Layer 16 of a small transformer language model trained on English Wikipedia (22 layers, counted from 0, width 128).
A neuron's activation on a vector x is ReLU(gate . x) times (in . x), where the dot is the dot product.

Input weights of the MLP neurons that the questions are about. A number n stands for (n - 128) times 0.0036.
n1 gate: 77, 127, 136, 132, 170, 164, 125, 190, 51, 125, 86, 169, 103, 138, 117, 87, 127, 105, 115, 126, 46, 87, 106, 121, 169, 140, 145, 46, 152, 103, 148, 76, 100, 88, 44, 160, 89, 156, 100, 142, 104, 160, 219, 114, 112, 131, 228, 136, 161, 132, 153, 178, 173, 110, 160, 115, 132, 154, 107, 129, 151, 176, 115, 159, 113, 132, 87, 103, 163, 169, 141, 150, 138, 76, 97, 109, 79, 138, 158, 141, 79, 164, 60, 196, 166, 160, 169, 174, 174, 118, 156, 128, 169, 91, 170, 194, 85, 142, 146, 155, 95, 189, 93, 96, 156, 94, 145, 85, 158, 111, 93, 147, 147, 114, 119, 50, 115, 132, 88, 117, 132, 148, 179, 119, 87, 163, 135, 156
n61 gate: 97, 137, 201, 117, 63, 128, 99, 134, 181, 105, 110, 153, 136, 165, 137, 123, 140, 190, 155, 128, 125, 78, 105, 139, 136, 160, 123, 131, 106, 240, 125, 138, 129, 94, 151, 167, 165, 126, 128, 88, 188, 177, 205, 115, 127, 133, 67, 161, 136, 109, 172, 118, 183, 126, 106, 105, 126, 203, 130, 132, 150, 47, 120, 93, 79, 136, 45, 124, 155, 170, 175, 159, 143, 106, 188, 109, 98, 126, 119, 83, 141, 112, 143, 84, 116, 130, 174, 137, 159, 115, 182, 134, 105, 126, 98, 140, 129, 149, 190, 100, 111, 188, 108, 206, 147, 161, 144, 56, 40, 90, 108, 157, 120, 143, 90, 108, 150, 122, 74, 134, 115, 64, 154, 131, 133, 124, 121, 95
n79 gate: 113, 108, 193, 147, 149, 129, 161, 45, 116, 148, 141, 84, 132, 232, 92, 88, 140, 172, 140, 87, 128, 115, 164, 146, 172, 123, 89, 83, 74, 122, 81, 95, 150, 109, 130, 69, 115, 100, 36, 92, 137, 118, 125, 70, 135, 103, 161, 77, 148, 80, 157, 87, 115, 158, 112, 114, 108, 207, 140, 56, 116, 133, 82, 152, 45, 174, 122, 163, 146, 123, 181, 127, 116, 132, 143, 137, 142, 147, 148, 209, 127, 188, 203, 131, 110, 161, 94, 118, 142, 176, 130, 73, 149, 172, 140, 223, 149, 176, 126, 111, 122, 78, 165, 133, 191, 192, 118, 156, 139, 137, 134, 94, 136, 81, 53, 85, 164, 128, 131, 121, 128, 80, 82, 249, 133, 129, 128, 69
n121 gate: 138, 153, 183, 122, 178, 113, 152, 155, 117, 85, 134, 159, 190, 142, 123, 159, 98, 129, 82, 136, 82, 113, 87, 158, 124, 158, 115, 170, 184, 142, 88, 110, 180, 83, 168, 31, 147, 128, 80, 125, 97, 187, 66, 101, 115, 135, 51, 153, 67, 37, 126, 112, 82, 98, 194, 122, 49, 87, 145, 140, 125, 114, 81, 163, 119, 146, 142, 144, 168, 191, 120, 119, 122, 155, 132, 127, 107, 134, 67, 80, 130, 148, 97, 160, 102, 158, 141, 92, 74, 159, 147, 155, 59, 186, 165, 129, 141, 43, 90, 218, 139, 172, 151, 104, 110, 99, 143, 161, 112, 165, 85, 67, 162, 112, 85, 109, 101, 81, 92, 136, 122, 49, 203, 64, 188, 169, 142, 121
n141 gate: 137, 128, 79, 117, 161, 97, 135, 171, 103, 65, 153, 107, 122, 146, 148, 100, 135, 164, 122, 172, 107, 11, 163, 193, 102, 173, 75, 124, 153, 146, 84, 115, 205, 135, 128, 167, 30, 120, 114, 163, 136, 116, 135, 191, 108, 127, 67, 168, 80, 127, 168, 159, 194, 82, 146, 139, 65, 95, 145, 97, 116, 81, 77, 161, 126, 151, 90, 163, 115, 143, 106, 179, 81, 58, 228, 100, 146, 135, 153, 57, 127, 195, 148, 57, 128, 119, 66, 226, 118, 165, 169, 121, 122, 138, 170, 106, 169, 127, 186, 177, 160, 135, 92, 147, 144, 132, 175, 67, 156, 101, 161, 144, 185, 164, 91, 150, 115, 187, 128, 152, 52, 120, 162, 188, 129, 141, 128, 143
n169 gate: 172, 109, 151, 103, 82, 43, 163, 65, 142, 158, 116, 167, 159, 113, 120, 139, 141, 89, 167, 119, 82, 157, 116, 194, 72, 135, 130, 147, 109, 104, 119, 144, 126, 48, 193, 181, 65, 136, 103, 127, 94, 165, 143, 85, 72, 101, 148, 119, 112, 156, 115, 146, 135, 114, 161, 109, 121, 185, 134, 111, 127, 103, 106, 124, 154, 57, 111, 77, 182, 59, 111, 58, 131, 109, 113, 101, 199, 111, 71, 125, 158, 84, 142, 142, 131, 139, 81, 204, 129, 198, 171, 135, 140, 167, 98, 125, 122, 140, 144, 121, 201, 97, 65, 113, 139, 149, 139, 61, 147, 100, 190, 122, 61, 110, 127, 68, 127, 185, 99, 140, 139, 81, 230, 34, 135, 148, 145, 160
n189 gate: 102, 141, 87, 174, 141, 150, 99, 141, 76, 88, 176, 141, 153, 129, 168, 132, 130, 109, 141, 195, 160, 95, 164, 69, 98, 127, 52, 177, 133, 235, 169, 128, 92, 180, 138, 112, 118, 74, 118, 120, 196, 68, 236, 113, 56, 78, 90, 86, 143, 117, 96, 129, 111, 144, 143, 117, 20, 147, 152, 187, 144, 151, 107, 120, 93, 158, 56, 123, 188, 82, 181, 104, 141, 120, 101, 181, 114, 151, 84, 109, 160, 195, 115, 74, 71, 134, 116, 88, 138, 86, 122, 104, 163, 150, 201, 107, 148, 118, 135, 159, 145, 157, 174, 168, 200, 181, 70, 132, 183, 92, 154, 147, 78, 180, 103, 72, 142, 126, 104, 94, 126, 151, 113, 139, 125, 112, 129, 116
n1 in: 166, 209, 111, 116, 126, 98, 128, 147, 179, 96, 89, 55, 143, 112, 72, 162, 125, 96, 150, 112, 133, 162, 98, 165, 103, 101, 104, 154, 142, 182, 33, 96, 160, 149, 213, 118, 123, 150, 164, 111, 99, 123, 177, 53, 169, 115, 84, 145, 97, 112, 90, 142, 89, 125, 129, 119, 83, 206, 97, 91, 88, 79, 116, 175, 104, 98, 123, 120, 79, 93, 165, 143, 112, 163, 147, 73, 58, 148, 128, 55, 142, 128, 46, 95, 142, 85, 128, 123, 86, 109, 121, 151, 94, 141, 79, 67, 172, 126, 219, 101, 122, 131, 147, 162, 150, 181, 90, 162, 173, 137, 24, 188, 83, 108, 143, 62, 189, 116, 110, 131, 131, 189, 130, 163, 119, 138, 77, 139
n61 in: 110, 137, 123, 19, 231, 142, 139, 71, 102, 138, 164, 196, 91, 132, 112, 120, 70, 66, 144, 117, 105, 62, 101, 129, 107, 62, 151, 157, 143, 50, 78, 91, 163, 110, 142, 77, 117, 142, 87, 147, 170, 107, 168, 170, 120, 91, 134, 123, 184, 215, 207, 170, 116, 146, 28, 156, 95, 152, 190, 169, 123, 147, 75, 121, 126, 69, 156, 110, 116, 160, 154, 92, 137, 160, 177, 133, 166, 160, 146, 119, 126, 118, 182, 111, 94, 174, 73, 155, 206, 176, 68, 109, 109, 117, 186, 58, 62, 82, 143, 148, 124, 102, 176, 134, 78, 191, 92, 205, 92, 186, 83, 103, 134, 126, 86, 139, 120, 146, 129, 93, 111, 99, 110, 48, 142, 141, 159, 112
n79 in: 24, 134, 181, 137, 170, 101, 151, 195, 214, 94, 69, 160, 78, 100, 166, 84, 130, 111, 123, 136, 146, 182, 90, 92, 125, 80, 184, 148, 153, 147, 142, 99, 110, 116, 130, 95, 126, 151, 113, 87, 119, 79, 74, 93, 121, 113, 72, 137, 141, 119, 76, 38, 142, 133, 181, 79, 102, 168, 105, 155, 65, 193, 140, 187, 173, 108, 191, 177, 77, 188, 35, 112, 120, 135, 80, 126, 105, 137, 71, 145, 146, 115, 186, 105, 141, 43, 90, 93, 140, 138, 103, 89, 105, 167, 191, 86, 120, 104, 131, 121, 79, 77, 116, 149, 139, 104, 196, 35, 100, 112, 92, 117, 129, 154, 119, 184, 113, 131, 189, 128, 122, 92, 74, 92, 101, 96, 158, 130
n121 in: 165, 189, 124, 153, 97, 124, 87, 91, 148, 95, 61, 133, 167, 140, 106, 144, 117, 192, 130, 138, 82, 135, 95, 65, 119, 134, 74, 117, 72, 134, 130, 197, 164, 54, 134, 103, 215, 57, 175, 122, 107, 101, 66, 122, 83, 130, 136, 64, 89, 169, 144, 91, 91, 163, 123, 55, 115, 59, 155, 145, 88, 190, 151, 139, 219, 108, 124, 81, 110, 137, 114, 149, 163, 149, 107, 113, 83, 100, 130, 114, 98, 165, 137, 199, 127, 180, 78, 164, 145, 119, 141, 190, 158, 123, 81, 145, 140, 94, 189, 119, 167, 113, 80, 125, 150, 122, 122, 120, 120, 71, 115, 27, 114, 65, 107, 100, 161, 144, 150, 113, 154, 86, 156, 240, 150, 92, 167, 176
n141 in: 151, 117, 102, 127, 151, 118, 189, 102, 93, 71, 158, 128, 111, 120, 167, 137, 188, 175, 127, 44, 162, 187, 163, 66, 167, 174, 116, 123, 162, 156, 139, 121, 168, 66, 133, 159, 123, 141, 109, 131, 134, 134, 167, 145, 130, 106, 163, 93, 130, 126, 127, 139, 166, 155, 121, 155, 142, 87, 131, 77, 165, 85, 119, 171, 136, 173, 159, 165, 167, 132, 104, 126, 191, 103, 77, 175, 133, 208, 68, 84, 155, 129, 44, 121, 126, 82, 96, 148, 93, 81, 205, 139, 149, 161, 90, 78, 35, 117, 151, 113, 71, 84, 141, 125, 128, 140, 118, 107, 156, 64, 157, 163, 62, 148, 148, 120, 148, 112, 175, 17, 123, 172, 93, 189, 152, 96, 193, 188
n169 in: 141, 102, 81, 102, 162, 142, 129, 101, 111, 51, 141, 145, 120, 149, 97, 106, 134, 131, 129, 121, 64, 138, 88, 172, 40, 153, 138, 112, 121, 83, 160, 142, 134, 156, 104, 122, 110, 110, 102, 62, 101, 125, 228, 99, 88, 130, 101, 125, 164, 127, 114, 128, 87, 126, 128, 175, 162, 170, 112, 152, 155, 135, 67, 113, 98, 142, 137, 59, 43, 234, 102, 150, 87, 130, 42, 107, 166, 174, 114, 140, 215, 86, 131, 76, 98, 175, 45, 116, 84, 164, 84, 180, 117, 174, 110, 150, 138, 59, 167, 135, 99, 145, 166, 137, 149, 166, 118, 69, 127, 134, 161, 110, 104, 96, 203, 50, 149, 117, 196, 117, 111, 102, 145, 160, 170, 145, 153, 144
n189 in: 116, 116, 117, 78, 128, 83, 81, 111, 59, 94, 124, 184, 100, 97, 91, 125, 100, 106, 102, 205, 119, 82, 145, 104, 110, 111, 100, 91, 187, 50, 159, 103, 179, 113, 150, 139, 124, 131, 99, 208, 93, 189, 82, 123, 43, 130, 65, 152, 135, 139, 95, 92, 76, 135, 79, 111, 161, 80, 158, 115, 87, 105, 79, 149, 106, 116, 116, 43, 187, 154, 103, 129, 162, 116, 99, 113, 154, 143, 158, 157, 183, 123, 55, 145, 86, 141, 162, 177, 89, 133, 63, 61, 73, 165, 168, 103, 148, 90, 185, 101, 170, 112, 135, 150, 126, 124, 146, 141, 180, 108, 176, 192, 176, 116, 127, 218, 52, 161, 121, 79, 153, 180, 110, 146, 127, 221, 133, 54

Each question shows a token from some text and the vector x that enters the MLP there. A number n stands for (n - 128) times 0.037.

"0": 141, 128, 99, 145, 108, 149, 144, 138, 157, 134, 99, 118, 159, 110, 151, 116, 138, 152, 133, 135, 151, 103, 84, 102, 149, 138, 155, 108, 156, 130, 119, 122, 126, 116, 113, 120, 117, 108, 119, 127, 88, 158, 126, 153, 122, 82, 140, 128, 101, 129, 129, 116, 114, 138, 97, 108, 158, 119, 150, 164, 101, 127, 130, 143, 111, 96, 126, 133, 80, 94, 133, 149, 147, 149, 131, 149, 107, 123, 123, 120, 110, 83, 125, 148, 124, 97, 151, 133, 150, 132, 102, 154, 154, 119, 99, 171, 134, 139, 139, 175, 144, 163, 111, 129, 146, 144, 111, 138, 131, 90, 147, 99, 135, 144, 136, 95, 90, 132, 115, 134, 105, 174, 119, 180, 151, 131, 119, 124
Which of these neurons fires most? n1

" m": 115, 124, 150, 115, 140, 154, 154, 137, 133, 122, 93, 96, 105, 114, 128, 90, 102, 154, 92, 118, 134, 134, 116, 144, 117, 167, 138, 102, 135, 141, 113, 115, 127, 118, 130, 155, 144, 143, 136, 152, 130, 148, 162, 130, 148, 152, 123, 106, 123, 101, 135, 141, 118, 155, 120, 111, 125, 131, 83, 115, 133, 123, 134, 122, 153, 155, 104, 132, 78, 78, 137, 161, 105, 114, 118, 137, 117, 161, 155, 125, 128, 108, 142, 95, 101, 156, 165, 171, 121, 125, 155, 104, 140, 144, 141, 94, 153, 109, 141, 115, 152, 116, 154, 90, 126, 137, 116, 92, 95, 116, 109, 133, 140, 125, 134, 143, 143, 117, 135, 159, 107, 135, 137, 86, 121, 147, 77, 133
The most active neuron and its activation: n1, at about 1.5

" c": 117, 115, 168, 104, 148, 146, 151, 122, 111, 129, 107, 130, 116, 121, 140, 152, 96, 119, 124, 134, 133, 118, 143, 122, 88, 131, 153, 104, 150, 110, 107, 135, 144, 147, 79, 151, 147, 120, 105, 145, 120, 117, 143, 111, 135, 125, 117, 110, 137, 128, 154, 146, 141, 166, 136, 143, 126, 168, 104, 139, 143, 115, 124, 111, 119, 112, 138, 115, 79, 101, 149, 140, 100, 133, 127, 123, 89, 122, 123, 168, 112, 100, 154, 151, 81, 138, 120, 148, 109, 146, 132, 119, 138, 140, 123, 99, 156, 139, 115, 122, 163, 89, 102, 121, 107, 117, 85, 117, 121, 117, 143, 143, 167, 164, 168, 149, 116, 104, 112, 99, 89, 145, 119, 98, 113, 114, 123, 104
Which of these neurons fires most? n169

"ra": 178, 102, 55, 111, 147, 133, 110, 140, 98, 121, 149, 98, 99, 65, 157, 124, 141, 166, 125, 64, 142, 140, 124, 142, 109, 139, 131, 107, 124, 91, 110, 126, 125, 127, 131, 140, 101, 165, 148, 147, 138, 115, 154, 112, 138, 95, 95, 85, 132, 169, 115, 84, 80, 132, 94, 125, 108, 181, 122, 99, 160, 148, 131, 153, 122, 96, 158, 85, 116, 174, 77, 146, 118, 107, 164, 168, 143, 124, 141, 115, 152, 96, 125, 160, 129, 124, 159, 173, 108, 108, 152, 132, 150, 139, 132, 125, 120, 180, 103, 107, 145, 134, 125, 116, 131, 166, 122, 92, 147, 84, 116, 141, 145, 155, 134, 148, 151, 90, 138, 134, 133, 128, 131, 138, 105, 128, 158, 117
Which of these neurons fires most? n141

",": 147, 133, 122, 109, 144, 154, 162, 140, 135, 123, 112, 106, 133, 149, 162, 106, 146, 150, 165, 133, 131, 138, 111, 154, 150, 120, 140, 121, 134, 136, 111, 130, 131, 96, 113, 125, 131, 155, 146, 123, 106, 125, 160, 151, 119, 147, 107, 171, 150, 121, 139, 147, 144, 143, 115, 108, 154, 130, 140, 116, 98, 118, 151, 117, 126, 106, 159, 139, 74, 99, 135, 119, 139, 169, 164, 158, 139, 136, 108, 86, 129, 143, 106, 108, 113, 150, 190, 165, 155, 126, 134, 108, 129, 121, 87, 129, 131, 120, 113, 165, 114, 131, 113, 129, 98, 120, 122, 120, 123, 128, 126, 80, 129, 145, 138, 107, 133, 108, 145, 126, 136, 144, 124, 120, 129, 147, 77, 126
The three highest activations, in order: n61, n1, n141

" by": 148, 134, 126, 102, 124, 159, 159, 152, 135, 117, 104, 141, 132, 147, 130, 148, 139, 147, 120, 139, 146, 131, 81, 151, 132, 137, 136, 95, 109, 150, 126, 117, 152, 127, 121, 87, 115, 121, 125, 108, 105, 127, 143, 129, 121, 113, 114, 134, 149, 109, 142, 129, 150, 127, 127, 94, 144, 105, 144, 137, 133, 137, 135, 110, 142, 135, 160, 121, 65, 120, 116, 119, 143, 138, 139, 135, 112, 152, 129, 109, 160, 156, 158, 142, 117, 157, 155, 147, 143, 121, 138, 105, 130, 153, 107, 134, 125, 129, 113, 153, 116, 142, 130, 128, 88, 131, 114, 100, 119, 135, 126, 98, 148, 123, 124, 128, 122, 134, 118, 139, 112, 132, 117, 123, 126, 113, 116, 116
The three highest activations, in order: n121, n61, n79

"ee": 117, 110, 159, 174, 129, 87, 132, 158, 131, 154, 137, 115, 123, 117, 121, 147, 116, 129, 109, 69, 165, 129, 155, 161, 130, 163, 108, 132, 94, 142, 133, 139, 116, 160, 170, 147, 91, 190, 118, 145, 131, 114, 152, 126, 130, 134, 192, 152, 156, 180, 131, 97, 124, 114, 116, 118, 171, 149, 143, 106, 102, 130, 109, 138, 113, 128, 129, 121, 95, 121, 144, 108, 156, 154, 115, 156, 131, 151, 136, 83, 137, 138, 114, 75, 121, 136, 147, 127, 101, 170, 100, 114, 126, 133, 90, 149, 140, 121, 125, 133, 152, 151, 136, 145, 99, 113, 156, 111, 140, 160, 110, 142, 138, 148, 135, 122, 94, 163, 147, 97, 116, 187, 142, 180, 144, 140, 143, 125
Which of these neurons fires most? n141

"uss": 141, 138, 145, 117, 150, 137, 111, 146, 138, 152, 115, 98, 153, 153, 145, 139, 139, 144, 138, 110, 137, 144, 134, 113, 113, 117, 106, 107, 107, 98, 140, 113, 102, 98, 119, 35, 149, 117, 131, 164, 92, 113, 145, 161, 180, 103, 125, 130, 158, 127, 103, 79, 133, 167, 116, 146, 138, 155, 109, 126, 114, 110, 155, 158, 124, 116, 120, 121, 82, 140, 113, 133, 173, 134, 131, 135, 127, 151, 127, 103, 109, 162, 135, 152, 108, 135, 125, 133, 123, 125, 128, 76, 142, 174, 99, 115, 137, 99, 125, 161, 134, 111, 122, 137, 141, 147, 137, 127, 124, 123, 115, 165, 105, 134, 154, 145, 123, 109, 121, 125, 93, 138, 114, 122, 102, 121, 138, 89
The most active neuron and its activation: n79, at about 3.5

" one": 143, 154, 123, 114, 146, 158, 143, 139, 137, 161, 95, 139, 99, 123, 130, 143, 106, 188, 166, 125, 131, 141, 123, 146, 144, 145, 121, 88, 100, 114, 157, 124, 160, 113, 126, 110, 102, 132, 132, 130, 161, 132, 149, 119, 116, 127, 106, 110, 180, 117, 139, 134, 107, 170, 148, 84, 163, 93, 144, 182, 158, 111, 144, 123, 129, 159, 143, 111, 88, 122, 157, 151, 167, 154, 147, 176, 121, 111, 166, 121, 121, 163, 129, 126, 96, 133, 100, 157, 93, 84, 138, 119, 134, 136, 115, 141, 124, 145, 123, 146, 141, 134, 130, 135, 144, 132, 122, 99, 143, 90, 103, 137, 108, 119, 114, 150, 103, 127, 147, 139, 122, 124, 153, 112, 114, 166, 76, 119
Which of these neurons fires most? n189

" on": 148, 134, 134, 97, 155, 182, 134, 140, 130, 111, 137, 146, 113, 111, 113, 155, 120, 117, 117, 150, 145, 147, 73, 118, 131, 123, 131, 100, 102, 137, 142, 150, 126, 147, 119, 81, 107, 135, 126, 137, 134, 112, 125, 128, 133, 139, 118, 155, 155, 111, 129, 129, 135, 137, 113, 102, 128, 125, 166, 162, 116, 142, 158, 129, 106, 159, 150, 127, 70, 113, 122, 120, 158, 133, 138, 120, 107, 164, 104, 111, 143, 165, 137, 127, 96, 153, 135, 132, 111, 132, 139, 118, 115, 131, 106, 121, 111, 125, 137, 149, 128, 148, 144, 100, 64, 141, 140, 107, 121, 136, 140, 115, 137, 128, 150, 132, 103, 121, 110, 118, 129, 122, 116, 138, 128, 126, 117, 117
Which of these neurons fires most? n121

" be": 145, 122, 101, 161, 155, 154, 133, 132, 126, 117, 92, 137, 112, 90, 133, 152, 137, 164, 129, 125, 135, 154, 132, 103, 94, 191, 148, 104, 185, 157, 116, 160, 76, 139, 114, 132, 116, 110, 131, 164, 115, 151, 129, 111, 124, 127, 130, 138, 142, 97, 106, 140, 112, 94, 90, 106, 104, 106, 123, 159, 131, 133, 109, 121, 128, 108, 132, 105, 96, 106, 92, 143, 157, 115, 125, 124, 130, 142, 88, 169, 129, 152, 105, 125, 111, 147, 144, 162, 140, 79, 106, 122, 127, 150, 126, 110, 146, 70, 75, 123, 62, 147, 104, 82, 125, 121, 111, 114, 167, 123, 115, 108, 148, 165, 130, 145, 128, 130, 107, 79, 111, 123, 165, 122, 124, 163, 134, 112
Which of these neurons fires most? n189

" its": 152, 141, 109, 102, 116, 182, 167, 167, 90, 133, 120, 103, 109, 111, 126, 134, 136, 137, 119, 123, 153, 118, 136, 129, 142, 161, 127, 82, 135, 142, 111, 132, 138, 120, 145, 99, 133, 99, 128, 165, 115, 144, 110, 89, 142, 110, 99, 130, 97, 118, 127, 108, 149, 145, 114, 124, 169, 149, 163, 119, 139, 125, 133, 129, 150, 176, 123, 127, 82, 110, 137, 151, 142, 151, 165, 141, 106, 170, 138, 126, 126, 148, 138, 95, 119, 142, 103, 137, 122, 124, 143, 130, 150, 131, 116, 119, 132, 115, 154, 163, 149, 120, 99, 125, 63, 129, 152, 76, 131, 133, 132, 109, 164, 139, 186, 121, 132, 135, 153, 113, 107, 127, 139, 124, 135, 132, 128, 142
Which of these neurons fires most? n141

" v": 119, 155, 124, 112, 106, 144, 199, 122, 117, 101, 117, 83, 136, 143, 133, 154, 69, 135, 120, 140, 154, 114, 101, 111, 110, 132, 117, 123, 136, 142, 123, 85, 127, 140, 132, 96, 175, 149, 104, 142, 126, 144, 148, 110, 144, 121, 136, 107, 105, 121, 97, 105, 108, 113, 134, 104, 112, 154, 107, 108, 141, 89, 190, 144, 94, 92, 119, 144, 103, 106, 118, 116, 143, 112, 152, 145, 122, 116, 110, 113, 170, 105, 130, 116, 127, 179, 126, 136, 123, 141, 152, 142, 123, 105, 105, 127, 143, 94, 122, 148, 176, 149, 153, 95, 71, 166, 81, 93, 156, 90, 57, 166, 156, 142, 127, 120, 90, 118, 117, 128, 139, 129, 154, 54, 115, 118, 116, 109
Which of these neurons fires most? n61

" is": 98, 119, 157, 141, 96, 169, 148, 162, 128, 125, 91, 120, 100, 131, 159, 104, 115, 148, 107, 134, 122, 125, 105, 125, 125, 130, 118, 74, 113, 135, 132, 131, 118, 141, 149, 102, 134, 110, 139, 113, 108, 155, 137, 116, 148, 159, 113, 127, 160, 137, 99, 106, 119, 125, 113, 86, 157, 151, 108, 137, 149, 114, 146, 147, 148, 137, 141, 105, 81, 96, 135, 86, 147, 133, 150, 152, 138, 151, 99, 114, 150, 148, 171, 129, 98, 159, 126, 128, 145, 122, 120, 102, 112, 166, 126, 122, 109, 101, 122, 124, 119, 106, 158, 113, 106, 116, 136, 82, 156, 152, 175, 114, 161, 129, 138, 145, 97, 125, 93, 97, 123, 121, 135, 111, 140, 123, 116, 128
Which of these neurons fires most? n79

"ort": 161, 133, 164, 136, 113, 196, 102, 112, 134, 155, 103, 124, 110, 123, 90, 85, 130, 64, 127, 139, 165, 124, 153, 186, 146, 121, 125, 132, 135, 113, 152, 91, 169, 160, 131, 125, 135, 121, 143, 160, 187, 141, 120, 127, 144, 152, 132, 115, 139, 138, 66, 114, 120, 159, 129, 136, 137, 117, 127, 155, 115, 161, 130, 104, 105, 140, 97, 136, 104, 138, 143, 155, 159, 105, 142, 137, 116, 97, 144, 180, 142, 123, 140, 105, 143, 115, 143, 157, 106, 122, 94, 96, 148, 176, 103, 118, 161, 115, 132, 103, 128, 109, 150, 130, 114, 132, 167, 132, 172, 171, 123, 189, 79, 153, 126, 134, 95, 123, 144, 146, 142, 108, 143, 138, 111, 137, 112, 103
Which of these neurons fires most? n189

"ion": 105, 173, 136, 61, 119, 107, 151, 122, 140, 134, 133, 79, 134, 155, 103, 113, 145, 136, 105, 126, 162, 127, 95, 153, 159, 131, 129, 120, 95, 109, 132, 134, 124, 123, 133, 139, 145, 120, 104, 87, 214, 129, 119, 137, 110, 144, 139, 118, 151, 120, 104, 115, 107, 142, 113, 137, 126, 145, 111, 127, 87, 117, 118, 93, 99, 114, 121, 155, 91, 105, 140, 142, 173, 138, 137, 116, 91, 122, 142, 133, 111, 108, 137, 93, 103, 158, 152, 110, 112, 153, 140, 141, 155, 116, 94, 154, 126, 113, 131, 132, 146, 118, 165, 127, 112, 116, 155, 100, 127, 144, 172, 188, 99, 118, 119, 127, 96, 90, 134, 124, 81, 104, 123, 116, 128, 153, 132, 105
Which of these neurons fires most? n61

"ten": 147, 145, 141, 105, 125, 124, 134, 137, 69, 129, 143, 150, 113, 139, 113, 143, 132, 161, 128, 126, 128, 127, 130, 129, 143, 104, 124, 97, 104, 126, 103, 106, 136, 120, 145, 103, 104, 135, 168, 163, 115, 115, 159, 128, 175, 134, 146, 145, 151, 126, 100, 109, 125, 113, 129, 101, 153, 169, 173, 130, 138, 153, 112, 118, 119, 143, 119, 119, 78, 126, 95, 129, 139, 97, 114, 132, 123, 148, 124, 126, 112, 100, 97, 100, 128, 167, 138, 148, 152, 126, 136, 144, 108, 129, 86, 130, 92, 113, 116, 139, 151, 138, 135, 101, 93, 121, 103, 72, 136, 144, 130, 138, 145, 133, 148, 112, 118, 132, 100, 104, 114, 129, 134, 113, 134, 149, 129, 128
The three highest activations, in order: n169, n1, n61

"ce": 115, 126, 108, 107, 158, 78, 161, 125, 128, 117, 152, 139, 134, 112, 124, 124, 160, 219, 91, 141, 126, 140, 77, 142, 110, 174, 87, 131, 111, 105, 126, 157, 156, 142, 111, 121, 126, 113, 123, 152, 101, 97, 103, 118, 170, 108, 159, 121, 117, 140, 159, 98, 121, 122, 109, 92, 109, 145, 130, 158, 115, 138, 167, 113, 86, 117, 103, 71, 99, 143, 106, 139, 123, 177, 141, 128, 105, 122, 100, 116, 105, 120, 132, 177, 131, 147, 105, 153, 115, 129, 159, 124, 156, 122, 135, 164, 150, 150, 84, 90, 95, 85, 129, 124, 131, 108, 119, 79, 114, 140, 143, 132, 106, 156, 126, 113, 125, 117, 156, 107, 97, 140, 139, 119, 145, 115, 147, 114
Which two neurons fire most, strongest first? n169, n79

"3": 133, 123, 115, 111, 132, 123, 178, 106, 147, 120, 112, 132, 146, 108, 143, 128, 113, 151, 165, 126, 162, 131, 133, 114, 106, 120, 105, 128, 104, 142, 132, 85, 116, 138, 114, 140, 104, 131, 124, 101, 140, 131, 163, 146, 117, 120, 124, 107, 103, 167, 130, 153, 117, 143, 109, 157, 129, 134, 136, 192, 110, 89, 161, 103, 105, 121, 133, 121, 79, 90, 120, 135, 140, 134, 169, 154, 110, 123, 107, 103, 87, 107, 161, 114, 141, 101, 124, 104, 130, 128, 111, 162, 144, 102, 86, 132, 140, 139, 113, 107, 141, 167, 155, 138, 147, 157, 104, 126, 100, 129, 127, 137, 119, 138, 131, 120, 121, 120, 125, 167, 142, 161, 107, 90, 139, 139, 119, 110
Which of these neurons fires most? n61

" ": 125, 140, 118, 120, 122, 156, 158, 124, 152, 136, 100, 125, 126, 156, 146, 123, 118, 135, 135, 134, 139, 131, 118, 118, 120, 118, 124, 113, 123, 149, 129, 131, 101, 129, 122, 85, 158, 124, 150, 122, 133, 145, 132, 110, 138, 121, 102, 113, 136, 98, 134, 125, 149, 138, 126, 129, 127, 160, 135, 144, 143, 123, 140, 145, 124, 128, 155, 133, 64, 103, 109, 91, 128, 137, 156, 153, 117, 155, 150, 108, 152, 135, 122, 135, 104, 144, 117, 162, 138, 140, 126, 94, 174, 125, 115, 150, 136, 123, 144, 154, 134, 115, 141, 123, 102, 116, 138, 129, 135, 107, 123, 123, 162, 132, 142, 118, 117, 136, 133, 145, 91, 136, 140, 121, 134, 131, 130, 126
Which of these neurons fires most? n79

" in": 137, 154, 118, 113, 89, 176, 153, 151, 114, 116, 115, 137, 134, 132, 113, 141, 114, 117, 121, 135, 154, 140, 100, 116, 128, 110, 134, 78, 98, 130, 104, 141, 105, 147, 119, 74, 105, 102, 133, 112, 117, 133, 106, 108, 118, 126, 146, 100, 119, 125, 132, 132, 115, 126, 147, 96, 131, 115, 133, 149, 133, 153, 142, 123, 141, 128, 190, 122, 71, 109, 147, 128, 130, 154, 144, 117, 114, 161, 116, 119, 124, 155, 123, 125, 90, 139, 111, 151, 114, 113, 110, 115, 141, 137, 97, 122, 128, 138, 123, 123, 126, 116, 127, 110, 72, 129, 122, 108, 122, 129, 137, 112, 145, 126, 142, 153, 125, 108, 123, 138, 149, 118, 129, 101, 128, 153, 122, 126
The most active neuron and its activation: n121, at about 1.2

"ing": 131, 167, 148, 114, 92, 143, 156, 126, 112, 133, 80, 105, 85, 112, 114, 152, 115, 115, 119, 101, 168, 150, 125, 139, 166, 130, 131, 69, 104, 114, 134, 134, 112, 107, 144, 120, 111, 130, 124, 128, 145, 134, 127, 112, 153, 132, 127, 132, 145, 150, 143, 127, 140, 110, 119, 92, 117, 145, 153, 132, 125, 121, 150, 132, 113, 123, 121, 125, 82, 136, 126, 104, 155, 132, 147, 139, 103, 146, 113, 127, 113, 88, 160, 119, 117, 151, 167, 128, 130, 149, 115, 127, 113, 129, 71, 135, 105, 100, 129, 151, 127, 115, 133, 135, 64, 102, 136, 86, 116, 159, 155, 124, 98, 132, 140, 129, 114, 127, 109, 76, 110, 112, 103, 98, 148, 131, 123, 110
Which of these neurons fires most? n61

"x": 126, 116, 114, 150, 85, 114, 158, 140, 140, 157, 140, 139, 143, 138, 177, 136, 152, 108, 92, 181, 130, 158, 107, 100, 95, 81, 88, 104, 105, 86, 114, 110, 108, 154, 112, 95, 124, 125, 120, 144, 76, 117, 149, 184, 122, 141, 148, 115, 140, 100, 163, 92, 108, 112, 137, 157, 140, 113, 83, 136, 106, 120, 108, 115, 88, 97, 105, 134, 93, 152, 134, 127, 121, 141, 138, 146, 130, 117, 122, 125, 125, 153, 138, 134, 187, 137, 117, 141, 138, 124, 111, 108, 128, 155, 114, 139, 135, 98, 137, 142, 122, 124, 118, 128, 88, 188, 105, 89, 133, 113, 102, 140, 101, 135, 89, 161, 150, 138, 162, 164, 161, 102, 134, 145, 108, 125, 118, 114
Which of these neurons fires most? n79